Layer 6 of a small transformer language model trained on English Wikipedia (11 layers, counted from 0, width 64).
A neuron adds its activation times its output weights to the MLP's output. To switch it off is to set its activation to zero at one token and run the rest of the model.

Output weights of the MLP neurons that the questions are about. A number n stands for n times 0.0012.
n2: 135 -163 -201 -18 111 44 107 -76 -2 -184 168 -20 -104 -120 -102 227 -170 -12 177 66 40 -84 58 -20 -140 63 78 85 106 93 -187 5 -17 -107 -12 16 141 -130 -138 -111 -135 2 105 -104 -68 56 -174 157 79 -323 113 -36 138 41 206 290 -25 53 -217 64 13 -98 160 92
n13: -30 9 -176 -20 9 -202 -104 -36 98 30 105 136 -76 -399 96 100 30 130 198 158 -110 195 192 0 -48 151 25 292 -95 -94 -72 -163 136 -38 41 24 -25 -239 -259 85 158 56 -3 -327 221 133 -14 -91 -69 13 134 111 -59 -237 -322 -47 50 -133 -86 177 81 -97 -65 173
n16: 323 59 -127 -176 76 105 138 -75 122 -145 91 99 -5 115 -47 -115 79 170 -95 79 -6 -245 -150 214 -237 192 -131 186 11 -58 268 120 76 119 8 -61 -48 3 -44 -50 -47 205 -86 106 -72 -141 21 -89 -185 228 32 -154 41 -29 -44 -207 36 -151 124 302 89 102 -60 -108
n17: 275 -105 -61 82 116 -90 55 159 150 -24 -76 -7 -70 -253 -42 -126 137 -75 205 36 -72 -274 50 136 -196 51 -4 -65 121 -147 -123 27 170 66 -117 -177 140 -75 -163 -97 -57 67 -174 201 -60 -64 167 231 -141 -19 -112 -97 -87 -52 -75 -41 104 -52 -63 90 50 -144 -76 51
n20: -100 43 275 -190 -200 -9 13 16 -459 149 1 -181 18 -181 13 -11 88 -225 144 -60 124 124 -10 111 -48 -212 -182 -62 -3 87 -58 159 22 186 -81 5 -5 201 96 144 285 -190 169 -113 -227 -201 204 -14 113 -78 -130 11 -38 -131 172 -257 -128 113 52 -63 120 27 -22 -93
n29: 148 -85 9 -49 -46 -137 -53 252 126 32 372 127 -86 -277 -272 165 -18 87 22 -133 121 -91 109 174 15 183 -2 62 295 220 -2 -16 102 -4 -153 50 129 -252 -82 19 156 174 -19 -6 -2 -4 -47 46 19 2 151 -118 9 123 98 30 -99 -165 -25 115 -241 -18 -179 8
n50: 213 -90 -35 -60 167 23 124 -204 48 108 103 -106 -155 273 -108 92 159 121 278 -13 -131 -192 -134 -62 249 189 -44 98 79 37 -122 9 -148 95 -186 203 171 152 -217 -177 -25 123 183 -18 -79 -19 -237 -207 -49 58 70 85 93 98 -36 -21 190 -347 17 127 112 35 -43 -159
n51: -267 199 55 -111 25 350 -5 197 -135 -75 -62 -169 -52 -75 164 -77 58 98 -147 41 -68 -131 -38 222 230 94 -205 235 90 87 -211 71 148 -47 -49 5 123 28 -89 -68 -142 41 -8 31 -58 -14 -264 -64 101 -83 -173 -54 -195 51 44 -72 -40 117 -57 139 -23 8 49 -93
n57: -233 49 -165 -33 -31 148 -151 54 -135 177 2 67 219 12 81 -63 105 -22 158 -72 81 108 -117 93 47 337 -156 -93 65 -253 -71 225 -65 40 -83 70 -311 2 -17 -122 -118 -29 -26 21 67 -312 74 -22 -154 -3 111 -26 284 106 -26 117 -199 57 -159 12 10 131 97 -83
n66: 18 45 -127 -180 20 -79 41 -2 -30 27 -12 108 159 22 -64 278 137 -49 -12 220 87 15 -61 55 -96 286 -28 -123 98 16 56 196 14 91 -47 -28 -102 -383 -45 -443 -65 95 135 -200 91 89 40 -107 -12 21 -148 40 -46 25 83 -77 -3 150 -85 53 -212 136 -33 82
n71: -78 26 -77 -64 96 70 -127 -229 105 -31 85 -41 -41 -227 -95 55 -100 252 -120 -164 -104 -197 281 -22 -26 78 46 -107 -75 -64 -48 252 8 121 -263 39 213 -224 -171 52 -208 -81 115 -272 -66 33 -70 266 -69 -26 92 40 42 123 -27 58 -91 131 -14 -136 -83 26 7 -123
n73: 268 -50 145 42 114 56 -40 -46 -11 189 -189 -31 -167 25 32 19 -113 -16 33 71 -206 -96 -181 -208 162 -251 95 -55 -4 -56 -113 86 47 -2 252 -51 26 144 -87 19 -56 -21 -152 -70 -45 2 -38 141 100 -111 -320 76 -63 3 -123 -121 -111 190 175 -43 201 -102 -12 222
n96: -113 126 198 51 -64 90 86 -201 -206 145 -99 -77 81 -78 154 69 59 27 -91 -38 -95 102 41 96 -109 305 -396 -193 145 148 143 123 -2 -131 -70 28 -91 325 -158 125 -56 -73 156 -390 35 -272 176 -5 -2 40 34 56 2 -76 -15 215 -91 47 -50 -162 196 223 -43 -99
n105: 227 24 10 -258 -172 85 -114 -15 -99 -73 138 201 88 -235 39 -286 92 49 42 0 -137 47 -187 27 27 75 -133 32 10 -62 -248 -269 86 237 -243 -2 117 242 -110 55 -122 -45 -31 -35 106 96 -267 73 189 55 -203 10 -170 -87 -359 5 -29 97 51 228 50 -100 104 -53
n111: -9 186 2 -3 115 79 93 -51 -107 -27 -150 -218 154 71 276 53 158 -41 -245 -238 69 70 -116 32 118 199 -154 -1 -142 -220 151 -51 -3 222 89 260 -142 155 -52 30 153 7 9 -203 117 -64 -43 -97 -45 98 -111 -59 42 298 -79 166 97 173 -13 41 -33 -133 -199 53
n123: 68 24 13 -94 33 39 -99 98 160 -90 27 95 -93 26 -92 116 -68 132 410 187 -35 -161 -262 -82 -84 238 -6 -93 214 197 37 188 -56 29 -100 22 70 -179 85 -147 128 0 16 62 52 -11 203 -288 181 -40 34 -8 13 2 -40 152 -319 132 36 234 -125 107 -224 202

Each question names a token from some text and the token that comes next. It shows the activations a of the neurons there, in the order above. A number n stands for n times 0.02.

Then comes g, the gradient of the next token's log-probability with respect to the MLP's output, scaled to length 1. A neuron's effect is roughly proportional to its activation times (output weights . g). A number n stands for n times 0.00097.

"na", then " |"
a: -18 26 12 5 -6 -39 23 -9 -23 -39 4 29 -169 -7 3 -6
g: 111 -49 -39 89 93 -141 -40 -72 -34 163 127 2 191 122 -148 -96 206 153 -366 113 28 -4 -193 84 -16 18 -298 -45 -53 97 116 -85 265 260 257 141 -35 50 107 -30 32 87 74 -77 -44 -46 33 121 46 -30 -14 -74 161 150 101 128 -168 22 51 -91 56 147 221 137
Which neuron, switched off, raises the next token's probability most? n96

"s", then "s"
a: -13 13 -135 -2 22 13 8 -6 -12 -13 0 20 40 -16 1 3
g: 99 70 94 -35 -186 -52 95 22 -257 -275 -199 8 -88 70 -65 140 -134 -264 -80 116 125 103 179 -129 136 85 50 15 81 131 -53 9 87 16 -133 109 -77 -62 46 69 -118 3 -195 65 58 73 7 145 -162 -43 61 405 184 111 166 -181 121 4 77 -184 179 -13 61 64
Which neuron, switched off, lowers the next token's probability most? n16

".", then "B"
a: 2 9 -4 18 40 1 -11 -222 -3 -16 -17 -32 1 -3 6 0
g: -178 119 -62 -73 139 -140 73 -54 71 -65 218 144 -113 -82 -27 -196 43 30 31 -23 -9 103 -85 -186 -117 20 88 200 187 19 199 -2 10 -42 73 133 -8 -22 -122 -121 -155 199 196 -16 323 -11 154 302 -47 -39 -82 285 50 -123 -83 139 134 53 126 32 -19 -189 -68 -201
Which neuron, switched off, lowers the next token's probability most? n51

"s", then " Dream"
a: 18 5 1 11 -197 -9 -47 -8 37 -9 5 -1 6 -11 5 96
g: -46 -240 179 -307 6 336 125 -129 -43 154 31 -32 36 -122 -28 -2 67 163 -91 314 88 132 181 -7 262 160 29 -173 -210 -88 25 28 157 -19 -236 -29 -28 59 7 7 -44 90 -186 -2 -177 -84 93 -164 22 -34 -44 -60 -76 125 -19 -101 -152 -97 -47 83 -62 -121 -89 -26
Which neuron, switched off, raises the next token's probability most? n20

"ang", then " W"
a: 9 40 5 28 -22 15 45 -8 14 -29 7 6 -144 -10 12 -4
g: 150 -133 12 -92 232 140 -71 30 69 60 -261 -19 -17 193 56 127 292 -3 68 -82 146 -208 -56 -24 -98 19 -261 92 -175 -110 67 -37 197 77 -98 128 -78 10 66 -26 -11 39 -80 -56 69 195 56 -12 59 223 -55 -202 -133 113 -346 -21 80 -21 -42 71 13 -59 33 310
Which neuron, switched off, lowers the next token's probability most? n96

" the", then " Year"
a: 13 -6 8 -10 -25 3 -5 73 118 6 -47 -6 3 -26 -2 -31
g: -178 19 -123 -87 -43 115 370 -52 22 36 -144 -78 158 -237 -103 -118 -98 -164 101 148 156 310 35 -131 70 95 -54 -92 -43 34 13 -149 67 250 -294 3 -93 62 139 150 75 0 71 -77 -73 70 23 -62 19 -66 49 -60 134 -91 -140 17 -188 -23 108 -17 197 135 188 156
Which neuron, switched off, lowers the next token's probability most? n57

",", then " Costa"
a: -14 -15 4 1 -1 -18 -6 -2 -35 -3 -159 -17 15 19 34 -17
g: -89 -223 -132 109 -30 -117 153 233 -76 -20 -19 -113 -81 84 -91 -51 -51 68 -282 91 131 24 -46 216 189 -186 -102 -100 312 -65 217 5 -284 -198 104 -6 -203 -81 -49 251 50 81 -80 53 -59 -22 -47 58 48 -54 105 -118 70 -62 134 106 216 127 93 45 -97 42 14 122
Which neuron, switched off, lowers the next token's probability most? n71

"in", then "er"
a: -2 -3 23 24 -9 19 16 -14 99 -12 7 -8 6 -8 17 -12
g: -22 66 21 -51 -115 72 -19 -46 12 127 -154 104 194 84 195 40 -99 -102 194 29 -52 -40 10 231 -49 70 -167 210 63 91 -83 -96 -106 182 -137 -83 42 47 -362 289 268 13 -83 95 -70 -71 127 -158 -193 -85 -31 35 -62 311 -3 118 108 168 30 116 131 76 23 93
Which neuron, switched off, lowers the next token's probability most? n57

"\"", then " \""
a: 8 7 19 31 -8 -22 -12 6 14 -18 -3 25 -1 -4 19 18
g: 82 -46 122 53 -17 -106 206 79 277 -6 35 -48 -69 205 -144 144 58 3 -23 -122 85 -124 -22 316 -25 -43 246 148 144 76 -196 139 95 109 60 -36 124 -182 35 100 -208 -65 -112 84 127 -100 -115 -199 128 10 -113 -210 -245 -97 -67 -202 114 -128 -33 116 -11 -121 -119 63
Which two neurons, each switched off alone, lower its probability most, in order? n17, n16

"del", then "ta"
a: 24 27 -3 -364 13 -2 22 -8 -51 -10 -19 -5 -15 -46 35 -15
g: -69 -215 -162 -42 -168 30 74 -134 -35 -37 342 -56 -127 59 -8 -125 308 -50 170 -85 -3 146 -111 -26 -194 33 132 -265 -69 143 74 21 -8 -54 67 -103 -147 -91 -195 180 -129 -91 285 66 -109 -141 -74 -11 121 -23 38 144 46 -296 162 23 -41 -120 -12 52 -6 76 -50 15
Which neuron, switched off, lowers the next token's probability most? n17

" is", then " instead"
a: -130 3 -7 56 18 -29 -11 -8 10 -2 14 4 -4 -3 23 -45
g: 69 19 -164 -232 -38 -115 -50 -337 -53 -64 277 65 281 15 -104 155 -21 136 -142 -152 39 6 -125 41 -7 4 295 286 60 120 -68 -64 -155 -53 -9 -97 -74 -117 -147 -32 188 44 10 -159 -184 4 -39 2 -11 -245 20 12 -184 -75 -123 -144 -139 66 157 -31 -24 0 72 -23
Which neuron, switched off, raises the next token's probability most? n2

" Se", then "ung"
a: -21 9 3 21 0 43 -9 -6 -13 -38 -1 12 -139 -12 21 5
g: 87 173 142 -78 -125 87 126 134 131 140 -23 43 197 -16 -258 121 138 124 -127 55 -34 -197 103 -90 15 112 -7 133 -158 -42 -184 -181 -214 -37 58 63 89 -111 -92 -277 -16 169 0 51 -97 -52 73 -150 58 11 -119 -165 -38 -403 31 120 -44 95 202 81 0 -55 164 50
Which neuron, switched off, lowers the next token's probability most? n96

" until", then " "
a: 26 -5 -9 24 108 -3 -3 4 -39 28 -113 74 4 6 -21 21
g: -11 238 -113 -186 -212 294 -114 315 -74 -72 -206 -39 221 -179 -188 -34 106 -313 14 -11 167 114 30 31 7 25 -64 27 127 -13 149 7 22 -43 -15 -127 -37 61 -157 8 -112 -194 19 -34 -117 -106 -108 -135 -49 -11 -155 -103 -55 -86 94 -174 22 -210 -42 -118 -73 189 35 49
Which neuron, switched off, lowers the next token's probability most? n20

" Award", then "\n"
a: 6 -9 0 4 -2 -17 -70 -40 -26 -11 -113 2 -10 -4 -29 9
g: -29 -48 54 36 78 -32 160 -49 -2 223 -46 61 113 -29 -14 -203 -111 -41 332 117 301 80 -31 42 -95 130 116 -287 -97 -183 29 -135 7 70 100 -82 -86 40 167 -211 121 -157 -159 -150 248 175 -56 -47 8 -202 24 -53 61 95 166 72 -42 -35 170 75 12 -43 -111 243
Which two neurons, each switched off alone, lower its probability most, in order? n71, n51

" defined", then " as"
a: -269 -5 1 -59 29 221 -2 3 3 -104 16 12 -24 -9 6 6
g: -5 298 9 0 9 147 24 -8 212 43 -7 24 80 -24 144 -96 56 -161 -58 78 -95 100 -190 184 -67 -12 168 218 318 67 -219 45 -174 -5 46 -106 -62 -20 -56 -164 -31 -270 -39 183 149 -62 -60 -81 21 57 -69 -167 -46 -102 254 -219 -137 -150 142 180 -11 4 -6 160
Which neuron, switched off, lowers the next token's probability most? n2

" of", then " the"
a: -86 4 -3 -42 -9 27 -5 -469 19 -89 -144 7 31 5 -21 -23
g: 84 -243 -10 33 160 -7 -60 -4 18 304 83 -139 -199 -19 10 -105 16 -247 154 -72 -222 -39 -36 -29 64 -48 -259 -156 -80 99 145 -181 -101 182 -164 -82 91 131 9 100 -212 -88 129 -32 189 51 241 93 -45 -165 -8 -197 70 114 -170 37 -10 190 -88 -6 -71 7 -179 12
Which neuron, switched off, lowers the next token's probability most? n51

" Ni", then "co"
a: -29 -4 3 9 -2 16 -22 -11 -14 -5 3 0 2 -38 45 26
g: 38 -137 -119 -26 149 39 130 26 -275 122 134 -55 40 124 103 75 79 213 12 -149 159 69 -228 -48 86 -28 120 90 165 69 62 -171 345 266 102 112 -51 -86 -65 -141 364 -8 25 -133 134 -58 27 90 112 -11 130 84 -12 -153 -37 103 105 80 -244 -13 0 70 75 -2
Which neuron, switched off, lowers the next token's probability most? n111

" Right", then "\""
a: 3 3 -23 41 -149 5 11 -9 -59 -33 6 251 -2 -9 -34 -18
g: -62 -225 58 196 -125 -256 26 -159 -185 48 35 -23 323 19 -119 -129 -73 179 -75 7 109 110 -4 48 -155 149 127 235 -143 -96 173 -20 -1 81 -17 82 57 167 162 -242 75 -151 -56 142 -162 61 -30 242 -32 -207 115 4 -40 13 6 78 -149 -63 129 11 201 -82 114 36
Which neuron, switched off, raises the next token's probability most? n73

"9", then "4"
a: 16 -35 -11 7 -5 12 -9 1 17 -169 -39 2 -10 -4 -18 -18
g: 32 -44 21 -72 -76 50 -208 106 -124 -52 197 24 -299 -11 -142 -33 82 -113 26 -78 63 -123 76 96 70 -16 105 31 -341 -14 78 -147 -152 1 -30 73 -172 211 99 83 -59 -15 -141 80 -11 107 -69 7 -44 244 -133 -367 104 88 192 -223 295 23 55 -86 59 115 -43 5
Which neuron, switched off, lowers the next token's probability most? n66

"es", then "ang"
a: -8 20 28 5 2 10 -154 -23 -3 -18 3 4 15 -24 4 -5
g: -199 112 -130 185 -171 144 -97 254 119 -44 38 -53 93 23 -130 180 -69 -263 103 -62 -101 42 158 -115 114 -124 126 115 148 49 -225 -76 -135 169 -107 -53 -12 -40 29 -131 -112 -8 -5 -43 86 -133 -79 -226 -186 81 -209 -173 -170 -189 233 -25 -50 149 93 -90 -31 24 157 3
Which neuron, switched off, lowers the next token's probability most? n50

" Brian", then " Jo"
a: 5 22 -8 18 5 13 19 -5 -19 -30 10 -17 -71 -7 -7 -9
g: -11 86 45 56 -55 -201 -38 230 -89 213 -220 -10 -21 265 -116 99 -10 64 195 45 74 -58 -152 46 85 -119 111 274 -3 -259 119 -168 -9 59 98 -78 76 -91 88 127 -76 -73 38 133 -127 -81 -51 117 -104 -44 237 -63 -23 -91 160 -237 115 -19 -194 -112 62 181 -83 252
Which neuron, switched off, lowers the next token's probability most? n96

" Sp", then "ice"
a: 9 -2 -2 -39 -1 2 -21 15 7 -7 3 90 -11 -24 9 -7
g: -7 58 -51 -164 -179 70 -143 -194 51 -2 -110 33 -160 130 -134 278 -104 50 -119 184 53 226 23 31 202 -18 96 -72 181 76 93 223 122 -196 27 318 7 213 142 4 78 54 244 88 -31 213 -40 41 48 -76 14 -179 -89 -36 -102 131 28 -159 -144 -58 -70 -64 -161 53
Which neuron, switched off, lowers the next token's probability most? n17

"\n", then "S"
a: 21 31 5 -14 73 11 -36 -22 7 0 -20 38 -2 -11 0 -2
g: 9 -68 -54 1 185 227 -77 85 312 -51 22 -50 134 15 103 -104 102 68 42 76 -7 301 30 108 29 -194 108 129 12 196 26 84 -155 -110 -10 -74 -30 70 -48 138 -105 41 37 268 -181 8 -185 15 -242 36 120 121 -32 168 93 105 155 7 -271 -122 249 -75 83 -170
Which neuron, switched off, raises the next token's probability most? n20

" Tom", then "orrow"
a: -9 19 -3 9 23 -3 19 12 -8 -32 22 -79 -279 -4 0 5
g: -166 148 19 83 -68 -143 -74 8 -161 -60 -27 161 199 60 -7 -227 64 141 -24 32 73 -46 116 -327 -55 161 -55 115 107 124 -23 -14 -74 110 -315 -8 255 -90 4 -54 -176 148 -161 -34 8 14 151 -165 -73 -146 104 81 61 -11 7 147 -220 -124 212 8 -170 -201 41 -163
Which neuron, switched off, lowers the next token's probability most? n73

" died", then " on"
a: 4 -14 -19 16 -62 266 -3 -11 -41 230 -75 -29 -4 22 -19 -18
g: -85 85 -123 61 11 -18 284 -290 60 133 124 -19 -86 -60 71 61 -129 150 -105 56 -97 2 -73 302 -12 -51 -125 -6 -62 45 -172 -12 110 -128 -293 82 -37 -7 41 -467 -64 130 98 45 -205 152 13 93 -105 -104 -51 161 -97 200 68 109 24 71 90 -6 46 114 13 -33
Which neuron, switched off, raises the next token's probability most? n71

" is", then " also"
a: -24 -49 -2 7 59 -31 -11 -53 1 9 14 2 2 13 2 -46
g: -37 220 -205 -317 -18 -10 -183 -148 26 -128 -6 -236 51 -25 -333 66 86 -106 1 109 -51 84 -226 35 24 14 120 100 -167 -2 -138 -31 -199 40 -57 11 -160 -62 -168 66 -40 64 217 29 88 -134 -279 -162 -25 10 -110 -87 -55 -60 -155 -45 11 207 100 -187 118 -87 75 1
Which neuron, switched off, lowers the next token's probability most? n29

" that", then " inter"
a: -2 7 0 5 -80 8 27 -15 2 1 -13 13 35 -3 22 18
g: -124 -95 95 37 266 -88 -360 -245 120 30 -60 -30 -45 -8 186 -226 286 23 -9 96 98 46 47 280 133 -19 130 -22 19 -15 -13 177 -4 -64 167 19 10 -173 -126 -95 -34 316 8 112 -77 90 -22 -55 -115 113 6 148 -72 -101 60 13 -87 73 -80 44 177 -230 -73 -66
Which neuron, switched off, lowers the next token's probability most? n20

" presented", then " Global"
a: -70 4 -5 -29 -16 142 -11 9 0 -134 -36 -5 -5 7 -23 -6
g: 140 45 -43 35 73 -176 -156 48 15 -81 -219 -192 90 -131 132 -173 37 62 87 73 90 40 102 13 39 -141 186 -13 67 -19 252 19 35 218 -244 30 -36 5 -13 160 -48 83 152 -144 -1 -160 -84 -206 -16 -72 -147 -66 -7 111 34 -217 1 -159 -61 119 -158 -464 89 -20
Which neuron, switched off, lowers the next token's probability most? n2

"-", then "1"
a: 1 -3 -2 90 -5 17 -21 -5 8 3 -35 -5 -39 -53 6 45
g: -21 -34 -94 -21 -243 -5 -106 70 -155 -40 119 74 167 -48 128 91 173 -63 166 107 200 69 -19 57 -53 142 11 94 -295 14 55 173 190 171 150 -144 224 66 -54 107 102 -70 95 194 23 -92 21 149 -33 214 -31 -4 -75 1 -30 220 -83 -256 158 -162 164 -48 -202 189
Which neuron, switched off, lowers the next token's probability most? n17

"\n", then "In"
a: 5 -314 -1 15 33 9 36 -14 14 34 -9 -9 3 22 110 1
g: 73 -34 43 142 62 181 148 -68 -288 255 49 -76 65 16 -67 27 73 -171 112 -99 55 -78 -23 -113 -153 -115 107 -19 336 191 -2 173 108 86 52 50 -195 10 -28 109 61 -31 -139 104 96 -186 15 -82 113 126 -150 -70 183 276 -82 -219 -10 -17 -10 -36 119 -288 -110 -76
Which neuron, switched off, lowers the next token's probability most? n13

" engaged", then " to"
a: -100 -11 8 -112 11 277 -5 6 -6 -114 -31 -52 -9 6 -26 -25
g: 8 -39 -189 -151 136 80 50 154 67 81 97 -81 243 -43 45 125 68 -122 -185 -135 70 36 -84 103 -139 -23 28 54 230 -66 176 72 276 -95 17 236 14 -10 -59 -26 -101 178 253 132 -78 48 105 26 31 21 78 88 380 109 -31 100 -87 169 115 0 -240 124 -189 68
Which neuron, switched off, raises the next token's probability most? n66

" to", then " cross"
a: -119 -1 10 4 -196 -3 -14 -157 3 -26 24 3 37 -3 -22 23
g: 74 107 -198 79 -21 167 -89 64 197 -142 -72 35 -257 171 126 19 -223 -125 -13 33 84 214 63 -165 54 57 -309 50 -121 75 43 -13 12 -133 132 -78 54 215 65 78 52 -82 30 75 -6 39 -50 46 90 121 -27 -10 -23 1 -64 163 -121 244 -152 23 -407 -156 171 -107
Which neuron, switched off, raises the next token's probability most? n51

" in", then "verse"
a: 21 4 0 0 63 -7 -16 -124 13 68 -209 2 -34 13 22 -3
g: -242 -204 -213 -8 154 107 151 98 -166 -193 -136 -112 18 -96 -161 -8 -140 146 229 50 225 -159 53 81 70 29 -28 89 -1 -30 -198 40 205 187 88 -12 -50 30 -231 63 -73 95 184 14 142 112 -85 -148 159 -84 46 18 -62 -18 25 102 81 -252 260 151 58 -102 6 -28
Which neuron, switched off, raises the next token's probability most? n51

"em", then "one"
a: -8 9 19 31 -7 -26 29 -9 -1 -28 0 13 -2 -39 26 -16
g: -34 209 -64 -42 184 203 5 -36 87 119 154 -97 -57 137 28 -31 -59 223 -152 -68 -108 170 -60 -151 -50 -183 262 -33 -124 3 94 49 -76 157 43 -122 -105 79 -157 -108 -65 59 -112 -117 15 16 147 -174 230 -111 -51 -131 -32 -268 248 185 178 94 138 106 155 35 -170 -108
Which neuron, switched off, lowers the next token's probability most? n29

" to", then " his"
a: -20 -4 10 0 -45 16 -6 -61 -12 -80 -16 18 39 1 14 -33
g: 3 -348 -3 -151 -88 -1 -66 5 -106 187 26 -51 148 -161 12 236 23 -49 57 37 -173 -88 82 -233 -190 -136 -20 -79 -87 102 87 -86 -141 64 40 5 -30 -135 75 -174 -88 57 -155 -2 204 -184 166 -40 -125 -247 167 108 74 184 -188 -229 111 -7 -16 -49 210 -17 -133 112
Which neuron, switched off, lowers the next token's probability most? n51

" –", then " presented"
a: -2 44 -2 -3 -38 0 -52 20 -1 23 5 29 -2 -73 12 -2
g: 47 104 49 -154 67 -128 212 -95 48 272 -10 63 129 -80 -136 136 -86 3 157 -60 54 44 -268 75 26 91 320 -47 133 41 -113 103 -292 -164 79 163 34 -91 49 -49 50 -125 89 -1 -57 29 118 54 -108 41 8 4 146 151 251 -101 -307 246 113 -6 -48 -125 -29 -103
Which neuron, switched off, lowers the next token's probability most? n105

"vis", then "or"
a: 5 -5 11 -58 8 10 -4 7 -20 0 2 -4 -9 -6 -6 16
g: 69 -203 135 -119 -145 140 -124 -129 67 267 -154 -106 -82 -209 -152 207 -43 -79 -93 -176 124 -93 -109 21 152 11 -172 28 -203 -150 -156 -120 159 3 178 -19 -47 77 153 -45 -153 -38 147 -210 -32 188 75 -156 -79 6 134 108 38 -69 -74 -6 -23 -33 -63 -133 236 -153 95 -195
Which neuron, switched off, lowers the next token's probability most? n17

" \"", then "Ho"
a: -5 6 1 10 43 -6 -18 14 9 3 -9 -29 12 -14 12 149
g: -54 57 5 -91 -208 -5 -145 15 113 102 -299 -12 -108 -117 -116 258 -94 8 -175 118 -170 -77 83 114 72 123 -157 25 -179 2 -244 -27 -101 13 65 176 -76 93 25 -248 67 0 -195 -61 -120 -39 -100 -6 -57 -219 -129 -205 -62 87 4 -161 84 -101 70 144 188 -234 166 -135
Which neuron, switched off, raises the next token's probability most? n123

" newspaper", then " Free"
a: 4 -10 -21 -119 5 -16 14 5 35 -52 -124 -1 -6 -1 6 -13
g: 33 -138 -51 -17 181 -137 -197 73 17 16 -66 -72 215 -15 146 -211 34 140 39 199 1 231 10 42 102 -132 166 -158 42 -125 -108 -100 300 50 -171 -106 -85 -177 -201 -12 62 178 27 -100 69 -1 -223 -44 55 201 -13 -138 34 -70 -223 -233 106 13 -88 141 144 -63 69 171
Which neuron, switched off, lowers the next token's probability most? n71

"\n", then "|---|---|"
a: 11 2 -82 -6 -9 3 -6 1 13 -9 -21 2 -7 -13 -36 -8
g: -116 30 -265 140 186 -232 50 -207 -70 36 -174 183 84 20 174 -60 -114 313 14 72 149 -255 219 158 30 30 -28 -166 -50 -217 133 61 91 87 -71 -105 117 -41 3 -36 12 200 48 -124 -193 5 -73 -111 -121 -136 64 -165 -7 -49 -121 28 139 -79 -14 104 -83 44 214 32
Which neuron, switched off, raises the next token's probability most? n16